Layer 4 of a small transformer language model trained on English Wikipedia (8 layers, counted from 0, width 96).
A neuron adds its activation times its output weights to the MLP's output. To switch it off is to set its activation to zero at one token and run the rest of the model.

Output weights of the MLP neurons that the questions are about. A number n stands for n times 0.0046.
n11: -6 -13 17 -15 21 1 -13 5 6 -26 10 -3 22 10 25 -5 26 8 -17 -9 -2 11 -12 12 -5 8 22 2 -14 -9 12 -13 16 11 -3 -9 0 -22 0 26 -9 2 2 -8 3 -18 -7 12 4 20 -19 -5 6 5 2 1 -12 8 -9 23 13 17 1 8 -7 15 -7 -8 -7 -10 -14 -9 -11 -24 -16 5 15 12 -17 -7 2 6 -16 -12 -26 4 5 1 0 7 0 5 9 22 -17 4
n25: 14 -9 4 17 14 -5 -4 10 21 5 -9 4 5 22 23 6 -23 26 12 -34 0 6 8 -17 -15 -12 -26 4 26 17 -15 36 3 26 12 8 -7 -17 23 -1 -10 -28 -12 -22 4 6 -26 -18 -6 0 -11 -17 15 33 18 -20 -14 -18 5 -7 15 -28 4 8 1 -4 -8 -1 7 -18 -21 33 -17 -12 14 -1 34 5 15 0 7 -10 13 -2 3 12 -8 0 -21 -1 -15 -9 29 -16 -11 -27
n29: -4 3 3 15 3 -5 -13 3 -12 5 -16 33 -1 15 -8 4 4 12 1 -23 28 -8 -20 8 -11 -33 14 12 4 10 -12 -10 0 7 13 -17 -7 19 -13 -42 -11 -7 17 32 3 11 6 27 15 8 6 -6 -16 -2 -10 7 -8 7 -30 -11 3 17 22 -15 4 -3 3 9 -37 -8 21 12 5 -35 13 -23 -5 10 -8 -18 -7 17 -3 20 16 -5 -6 2 16 -14 -3 -2 34 -16 6 -7
n79: 13 -12 0 -1 20 5 0 4 0 -18 -11 4 -4 -5 -13 5 -4 2 13 -4 1 1 6 12 10 -3 -6 17 -11 -6 -11 -4 -3 13 -20 8 8 2 0 9 -2 14 -3 3 22 6 28 -15 10 11 13 -24 2 5 -17 -29 4 13 6 -7 -9 -15 3 -6 0 -7 9 4 -12 0 -3 -6 -5 -24 -9 -8 -5 -4 -4 1 13 -24 -1 -1 9 22 -1 -7 -7 3 -6 -20 34 -7 13 -4
n105: 5 -6 -5 7 2 -2 -6 3 12 -6 4 11 -2 7 -3 -39 35 -13 -21 14 16 -9 -4 -16 3 3 5 -4 -10 -10 2 21 -22 0 22 -15 3 1 -3 2 23 -6 11 0 3 8 -5 -28 9 9 1 5 -4 -17 10 5 -20 3 24 10 -14 5 1 -26 20 9 -24 4 -7 -20 -30 14 22 -8 2 -6 -9 -18 -7 7 2 -13 5 18 8 7 -8 11 -13 10 8 -4 0 0 34 -2
n128: 17 -6 -7 -6 -7 -15 -20 8 -13 13 12 -12 16 -9 4 -4 -5 -3 17 16 0 26 -11 -5 -4 -3 -42 9 -3 2 -20 2 9 -21 13 22 -23 10 0 6 15 6 -4 -2 16 -14 -22 7 29 -18 35 27 -9 1 5 7 -24 14 8 -3 -17 6 -3 8 10 0 26 2 7 -7 9 -6 3 -13 8 5 -7 -2 14 -11 31 -5 9 -13 18 -8 19 -21 2 -16 13 -17 -31 -20 6 -12
n219: -37 -25 49 -6 -10 -52 -22 -4 22 18 7 -19 -8 1 16 -6 -3 -40 -1 -23 20 3 2 -11 25 -9 5 -14 -12 -7 6 8 -12 1 18 7 -3 19 14 13 11 -15 5 5 1 -16 5 22 -14 -24 2 23 -5 8 23 4 6 9 5 -6 7 -13 -11 21 5 -25 10 9 34 8 0 -4 -6 8 9 12 -10 -17 0 8 -7 -21 -23 -3 7 -22 9 20 -17 12 21 35 -29 9 6 -12
n234: 9 18 -11 -11 16 18 -7 -1 2 -2 -1 -7 15 10 14 22 9 -16 0 11 13 30 12 -17 -22 -28 -4 12 -2 10 5 -20 -10 0 -4 8 33 -1 -17 2 3 15 -7 20 -1 7 7 9 13 8 -12 -2 15 5 -36 4 -34 -10 -1 7 4 -3 -19 -4 -16 6 12 12 -21 2 -14 -30 6 -5 1 17 16 5 12 6 -1 -2 -19 18 12 6 -11 -11 3 -16 3 5 -56 2 5 -19
n269: 12 -10 -10 1 -15 -1 8 -6 -1 25 -1 12 7 11 8 -9 16 5 -7 6 -7 -11 -19 24 11 -11 -11 7 12 -16 -5 17 8 -19 18 -6 -14 -19 4 -14 8 -15 -11 12 -18 -10 18 7 -16 -11 1 -5 -19 -3 -8 -3 -1 -8 -6 14 21 -2 17 -7 9 -13 9 6 14 -5 -12 17 0 -7 19 -22 21 -8 12 -8 -2 -17 -7 -1 3 6 2 0 1 -8 24 22 9 6 0 -33
n275: -18 18 26 0 12 23 -8 10 -17 11 -20 4 -5 3 30 0 -13 -23 20 27 -20 2 6 -21 9 -4 -23 31 -9 0 -3 -28 9 -1 21 -32 -13 6 -24 -11 9 8 8 11 -8 -5 -7 9 -34 -20 -5 -12 15 -33 37 28 5 -7 -7 -21 4 -9 28 -15 20 -4 -28 -23 17 -18 -2 -8 -2 1 7 17 7 39 -9 -9 5 -13 3 21 11 -32 15 -23 -45 32 14 -24 -7 22 26 -14
n277: 15 11 9 -26 -21 -1 12 5 15 14 18 -29 -4 1 -3 8 -23 2 -2 -22 25 4 3 -45 22 -30 26 26 -32 -22 14 -27 3 15 -18 7 -24 -6 -4 37 18 -23 1 2 17 -2 -15 -23 -23 -31 -32 41 29 31 23 -11 -21 41 -13 -11 -12 15 -22 11 3 -1 -18 1 18 -2 -18 27 -6 17 2 10 7 -4 12 -2 1 -3 10 13 15 17 28 -16 6 2 -39 -31 -13 -26 14 14
n309: -5 8 -3 8 4 -8 -6 17 -7 0 -9 1 -15 9 -21 -8 -7 21 -15 -6 -17 -4 5 -3 24 1 -4 -1 20 15 3 -10 -9 -4 2 4 -7 3 9 -5 0 -12 -15 1 -7 12 14 -16 2 -7 -10 -9 -11 6 24 17 16 2 -30 -10 7 -27 0 9 22 6 16 -14 6 -19 3 13 18 -8 -6 12 -19 0 10 4 0 -6 -20 1 -5 10 26 8 -24 13 14 0 -2 1 3 2
n322: -5 5 -1 -21 14 -9 17 4 2 41 13 32 -13 7 21 15 -4 -28 -4 16 14 11 -18 8 13 23 3 26 -6 -3 -7 -4 13 4 23 -19 -21 16 14 29 37 -26 2 24 6 13 -9 14 -44 -23 -10 6 -20 25 28 -5 -3 9 2 -26 2 -37 16 11 4 -5 -16 8 -20 4 -5 14 -5 7 6 -9 2 -24 6 -16 16 5 1 -8 4 -13 -17 -9 -25 -14 -5 -20 -95 -10 7 18
n323: -28 -7 8 15 0 30 4 -8 22 -4 2 15 -2 -4 9 -3 -14 -19 12 26 -24 -22 -38 14 9 0 -2 -5 3 5 -10 -6 -23 -17 11 -8 11 -13 -12 14 6 21 -19 -8 35 6 -3 19 -11 -8 6 12 -22 1 1 -14 15 -18 28 -12 -43 -11 8 -23 -33 5 0 9 -13 -13 30 -18 8 9 -1 7 -10 11 0 -2 0 6 -15 25 44 -14 21 -3 -11 14 -15 -8 32 -1 13 7
n374: -16 18 2 -19 -18 -4 -9 11 -13 -5 13 26 2 12 -8 -11 0 3 0 13 2 -21 -21 8 11 23 2 -16 9 12 18 -9 -2 6 8 -3 3 7 16 -15 -20 20 -2 21 -12 0 -8 -4 -10 6 -7 -18 35 13 7 7 -28 -1 -14 -7 5 2 10 -6 -6 0 25 -19 -24 25 -12 -7 -16 -5 -9 11 -7 -12 4 -12 -12 18 1 -6 1 -14 1 -5 -4 8 25 20 -9 -4 -5 -25

Each question names a token from some text and the token that comes next. It shows the activations a of the neurons there, in the order above. A number n stands for n times 0.026.

Then comes g, the gradient of the next token's log-probability with respect to the MLP's output, scaled to length 1. A neuron's effect is roughly proportional to its activation times (output weights . g). A number n stands for n times 0.0039.

"ad", then "i"
a: -3 -7 3 -1 -1 -2 32 -1 0 -7 0 -1 0 -7 0
g: -15 -13 44 56 -47 46 -29 -26 12 9 -48 -5 -13 5 -1 17 -4 -25 -42 15 -33 -6 42 -15 22 -23 -63 27 -54 42 -1 -1 -21 16 -9 30 -28 10 -4 -36 -33 29 45 42 7 11 2 -15 -1 23 4 -10 -13 -7 14 35 41 -29 -11 29 -7 1 10 -6 50 -4 -46 -30 22 2 32 8 -36 29 -38 -25 10 18 -27 15 19 -22 9 -33 3 -9 17 13 -22 -21 32 -13 20 -11 25 25
Which neuron, switched off, lowers the next token's probability most? n219

"op", then "\" "
a: -4 0 0 3 -6 18 -1 -7 -6 0 -1 38 -6 0 -7
g: -15 -22 28 -16 17 4 1 23 -35 -2 8 2 -29 11 35 11 -32 36 -8 -28 43 -34 37 41 32 4 23 -36 -17 -30 -11 -32 2 -38 18 -7 12 -1 -3 -34 1 15 -24 -18 32 26 -2 -4 -3 -19 20 29 32 2 -41 -26 14 -15 39 -95 41 5 -25 -20 -28 47 9 15 18 13 56 -24 -25 45 0 -11 -9 8 15 -22 18 -6 4 14 33 -25 -2 -49 -14 -16 -53 22 3 18 2 23
Which neuron, switched off, lowers the next token's probability most? n105

"es ", then "of "
a: -4 -6 9 6 5 -5 20 -5 -4 -2 -2 -1 10 -5 -1
g: 45 6 -30 13 -14 -12 44 -49 -5 3 19 -10 -5 2 3 12 41 0 -8 -11 -11 -5 -9 -53 -2 -31 20 -11 4 -3 19 -29 -61 11 -19 26 30 3 -34 -5 -21 18 10 20 18 -4 13 1 4 24 24 -28 -6 16 25 -18 -53 11 4 44 28 52 -3 -8 13 1 25 -27 -12 51 23 46 -15 8 -65 43 -17 5 -70 -40 3 -8 -45 37 13 8 -12 -44 8 5 25 -37 5 -22 29 12
Which neuron, switched off, raises the next token's probability most? n219

"pl", then "or"
a: -1 -1 -6 39 -3 -3 -5 -5 -6 0 0 -1 -1 0 -3
g: 3 9 11 -5 58 49 -11 -52 -20 13 -4 -26 9 31 -35 16 28 -5 8 57 26 53 -6 35 32 -13 -24 6 -11 25 -24 -43 12 -27 -22 45 40 33 -28 -8 -17 21 13 -33 30 21 -28 -18 48 0 20 -21 38 18 20 25 2 -23 -14 -27 -21 9 -6 31 -17 6 36 -17 -4 -35 -5 -35 -19 -63 16 -33 8 -5 -19 -18 -7 -5 -43 -26 -31 -12 -4 -52 23 20 20 -3 -5 -9 14 -4
Which neuron, switched off, lowers the next token's probability most? n79

"z", then "z"
a: -6 -7 -3 -5 -5 -2 -3 12 -1 0 0 -6 0 0 -1
g: 21 11 0 -42 32 -5 93 -23 -20 -1 -67 -52 -8 7 23 -36 0 12 1 25 -41 19 27 18 19 7 45 -11 -22 18 -12 -13 -3 -24 19 -46 -18 -30 32 12 33 -29 6 5 -62 -26 -2 54 -36 28 1 18 -12 -11 2 -2 -7 23 -22 -4 13 9 52 -52 -2 -32 -11 -17 12 9 38 23 -2 -39 -2 7 -5 2 23 -12 -12 38 -3 -19 -33 0 -13 -7 17 17 -8 5 28 24 -1 29
Which neuron, switched off, raises the next token's probability most? n234

"C", then "l"
a: -4 0 -7 -4 0 0 -6 -4 -4 7 -1 -5 0 31 -5
g: 26 21 36 -10 -5 -24 4 -33 -33 35 14 0 7 -15 -18 -37 -11 10 16 24 -53 -20 -16 -20 12 -2 24 -7 -59 28 -3 -35 11 35 -45 43 -19 -32 17 24 -3 19 58 -15 -4 36 -18 -32 22 0 25 13 -6 62 71 19 13 -26 28 -27 -8 -26 43 -18 4 -9 -6 33 -11 -3 30 -25 -12 -1 5 -23 23 3 -51 33 5 -30 -59 -3 24 -2 -22 10 7 1 -28 36 -6 -12 -10 -19
Which neuron, switched off, lowers the next token's probability most? n323

"e", then "f"
a: 21 0 0 -5 30 16 0 -6 -4 0 0 -6 -3 0 -6
g: 9 2 20 -50 20 25 -23 -10 -68 25 -65 6 -13 3 -16 42 -11 15 7 15 -11 23 46 6 -27 1 11 -11 -47 -17 6 6 -30 11 26 12 6 9 -8 19 -4 8 1 -4 13 -4 -47 40 -13 -54 11 -48 12 -3 33 -19 -4 5 18 -42 2 18 1 -47 35 34 -8 17 18 35 4 37 -4 -44 44 -19 -22 0 -25 -12 17 27 -17 1 -21 -42 -37 22 -28 51 17 6 -9 -1 57 27
Which neuron, switched off, lowers the next token's probability most? n105

"n", then "ed "
a: -3 -5 -6 -6 -6 -6 -1 -5 0 -6 0 -1 0 33 -2
g: 28 -4 2 20 6 -16 -42 -7 68 2 21 4 5 5 -42 -18 0 -9 -38 21 -3 4 -6 3 -22 9 -24 -11 19 -43 -16 -16 -7 9 -30 7 14 0 -26 -14 8 6 39 1 38 31 -24 26 -35 -7 -2 5 9 8 14 -30 -51 -37 40 -33 -29 -3 19 38 6 -26 -26 43 -24 -3 6 28 -1 -39 -47 31 30 37 5 -6 -9 -42 6 -39 31 9 5 37 -60 -14 15 69 -2 15 51 32
Which neuron, switched off, lowers the next token's probability most? n323

"the ", then "al"
a: -5 -1 2 0 -6 -1 -2 -6 7 0 -5 38 5 -1 9
g: -50 18 27 -12 2 -7 13 5 21 -25 -21 58 -11 -46 25 -12 23 -22 0 -15 3 -14 57 -18 -23 9 11 -1 77 -26 12 -11 -8 2 -22 8 68 16 6 -11 -21 28 0 3 0 -12 21 -20 -19 20 3 -25 -32 -19 7 -3 5 -24 -52 -55 -15 14 -37 23 -54 -39 24 6 8 4 11 -39 23 5 8 17 28 4 76 13 -19 -25 3 -10 5 -20 20 39 -20 55 6 5 -20 -15 1 5
Which neuron, switched off, lowers the next token's probability most? n309

"p", then "ec"
a: 0 12 -6 15 -6 -7 0 -5 -3 0 0 0 0 -5 -1
g: -40 -21 8 29 17 -6 34 -22 14 -11 -35 -3 9 13 -10 -8 -38 -34 -4 4 -10 -1 0 -10 27 11 -6 -17 8 60 26 -1 -16 -47 14 39 40 -34 -29 -39 -26 -35 45 36 3 -13 -8 -10 -21 -22 -6 23 9 31 6 -10 -3 16 55 4 13 54 -12 22 50 36 24 -7 47 -12 -46 12 10 15 -21 -56 27 -5 -42 -11 -34 -35 28 32 26 -22 -39 41 -9 11 -36 -1 -16 -7 -14 -9
Which neuron, switched off, raises the next token's probability most? n79

"tic", then " "
a: -1 -3 -5 -6 0 -2 42 -4 -1 11 0 -1 -7 -5 -1
g: 10 -45 -28 18 -2 28 2 -29 9 18 12 -33 -9 26 17 -38 12 3 35 -14 11 -52 -67 18 30 21 -49 15 -1 -30 -57 -15 -29 4 -21 -5 45 0 16 1 -27 30 6 -52 10 35 8 26 -18 10 6 26 50 -17 30 -12 3 33 34 11 9 -32 -12 -38 26 -37 3 33 7 18 -33 -14 -3 10 -10 -1 18 28 -49 42 -7 -30 26 -19 -26 -34 -2 34 32 -29 40 13 4 -3 21 -10
Which neuron, switched off, lowers the next token's probability most? n219

", ", then "F"
a: -7 -2 -6 5 4 -4 -3 -6 -6 -3 -1 -1 73 -3 -1
g: 14 39 -22 10 4 15 7 -5 -17 -13 -23 -50 -30 -11 40 -8 -10 46 -22 -13 59 6 17 4 -21 6 -14 -30 17 -17 -13 15 -78 -7 -10 -6 -33 19 49 8 -24 -10 -33 19 -10 -21 -23 -2 -9 13 4 3 9 -52 -13 14 2 -14 7 15 -3 -30 8 -27 18 -54 5 -27 29 8 -15 -15 14 26 19 13 -25 17 -38 14 -23 25 18 48 25 -17 91 44 8 -15 39 41 -5 -5 -26 16
Which neuron, switched off, raises the next token's probability most? n322

"s", then "ch"
a: -3 0 -1 6 11 -7 0 -2 4 0 -1 0 0 0 21
g: -12 8 -55 -62 5 31 13 -15 -13 26 10 -12 -1 4 8 -36 -32 24 -30 13 -4 19 -30 11 -22 -10 -7 -10 -44 18 22 -13 39 -3 48 15 2 -46 -18 17 -1 71 24 7 -15 -3 -16 16 -35 -21 17 58 -15 -7 -9 -9 -13 10 16 -13 1 11 1 37 -9 -15 17 6 63 33 -23 -10 -40 26 21 14 -42 -31 -37 -51 -9 22 36 -15 8 30 32 31 -28 43 3 -18 27 -13 -14 -31
Which neuron, switched off, lowers the next token's probability most? n374

"on", then "; "
a: -5 -1 7 0 0 -1 -6 0 -1 55 0 -1 0 47 0
g: 9 70 -15 4 -20 13 5 -25 -31 -5 43 -29 -2 -16 -12 -11 24 26 -55 -4 47 -60 14 37 56 -8 -55 -19 17 -6 -37 34 13 13 0 39 -30 -15 10 -31 40 -13 -6 24 -36 54 -27 39 -22 -17 -8 -20 24 -23 -8 17 22 27 7 40 -10 -33 1 -6 -25 -2 -7 -46 -3 28 -2 7 15 -19 -7 4 0 -25 6 0 -19 8 5 44 -10 -15 28 -8 -42 45 -30 -6 0 24 21 -18
Which neuron, switched off, lowers the next token's probability most? n275

"B", then "ou"
a: -4 -1 -6 0 -6 -1 -1 20 -6 0 0 -6 0 -4 -5
g: 42 -9 -32 -12 41 72 -25 2 -24 -26 -64 35 -33 -5 16 -6 7 12 -24 37 8 -36 -18 -30 24 -28 8 31 9 13 1 10 23 -20 18 12 29 64 -18 -49 8 18 -31 -17 9 0 15 -4 10 -51 8 -5 43 -6 -4 -40 -8 -6 -33 37 2 32 -13 -16 -4 6 19 29 4 13 -17 11 0 -24 -27 -6 17 8 24 4 -33 -9 6 23 42 11 -85 -5 -3 -3 18 -1 -4 -50 14 24
Which neuron, switched off, lowers the next token's probability most? n234

"wh", then "os"
a: -6 0 0 -2 60 -2 0 -4 46 0 -3 12 -3 0 -1
g: -27 12 -3 18 10 -16 -10 -3 -22 -15 -14 -10 0 -33 -16 12 13 -11 16 34 35 -18 26 30 2 -71 -24 31 11 28 -20 34 -30 -7 -18 10 -6 -17 -31 20 -4 20 -25 -22 -24 -20 -33 -1 16 38 14 -37 -23 -14 -17 28 -22 35 3 45 -15 5 -11 26 10 8 23 32 57 -48 19 -20 -24 21 28 32 8 -22 -5 -5 49 -75 5 0 70 -48 6 -14 -8 -15 28 49 -14 -15 6 -21
Which neuron, switched off, lowers the next token's probability most? n269

"w", then "an "
a: -1 -1 -3 -2 -3 -1 24 0 -5 -2 -4 -6 -1 -6 -2
g: -8 -32 -2 13 52 -24 -30 -1 19 -19 29 -23 20 49 9 17 -5 22 2 3 -13 -11 74 -27 -8 -30 -37 -24 -19 -7 -12 -12 8 19 -10 -27 -21 -14 11 44 2 -39 -11 38 37 -10 5 12 19 2 -7 12 -1 -9 37 13 33 2 7 51 -6 -6 -29 24 25 26 -42 48 11 -3 -25 -25 14 37 -19 -1 -65 -7 -14 8 -35 1 -94 6 -48 33 -14 -2 10 -2 33 -5 2 -2 -10 8
Which neuron, switched off, lowers the next token's probability most? n219

") ", then "and "
a: -6 -2 2 -6 -6 -6 -6 -1 12 -4 -2 -6 52 -3 -3
g: 35 13 4 -22 1 3 -31 38 9 12 58 14 19 -6 -20 -4 20 22 -48 13 -21 -8 -10 -3 2 21 23 -12 18 -54 44 -14 42 -37 -4 54 -8 33 -26 -17 -54 -19 -5 -23 -25 -48 16 -3 -18 -7 1 -19 -83 18 -7 -17 26 35 -34 37 -2 -3 17 -22 33 14 26 47 -16 2 -8 19 -28 -35 6 14 -34 -4 25 47 20 -31 11 -15 -7 -13 -14 7 4 -21 -18 37 -21 -3 -2 44
Which neuron, switched off, lowers the next token's probability most? n322

"ou", then "st"
a: -5 0 0 -2 -5 44 0 -5 -6 0 -3 -6 -2 0 -7
g: 21 -34 -35 -7 43 -5 0 -22 -41 30 -23 -21 16 5 47 -4 -21 -33 -7 61 24 -1 13 18 -95 -9 -34 26 -20 -2 -28 -8 -8 30 -6 19 -30 -7 -10 1 -15 54 -39 -19 -15 38 8 29 23 27 -12 -10 -31 -10 13 -45 -30 6 6 -4 -18 12 -10 -8 -31 -10 45 8 69 13 8 -3 -5 -10 13 48 -10 -10 -39 22 -3 -5 21 -17 8 -22 -10 -25 23 30 10 16 -12 18 42 23
Which neuron, switched off, lowers the next token's probability most? n128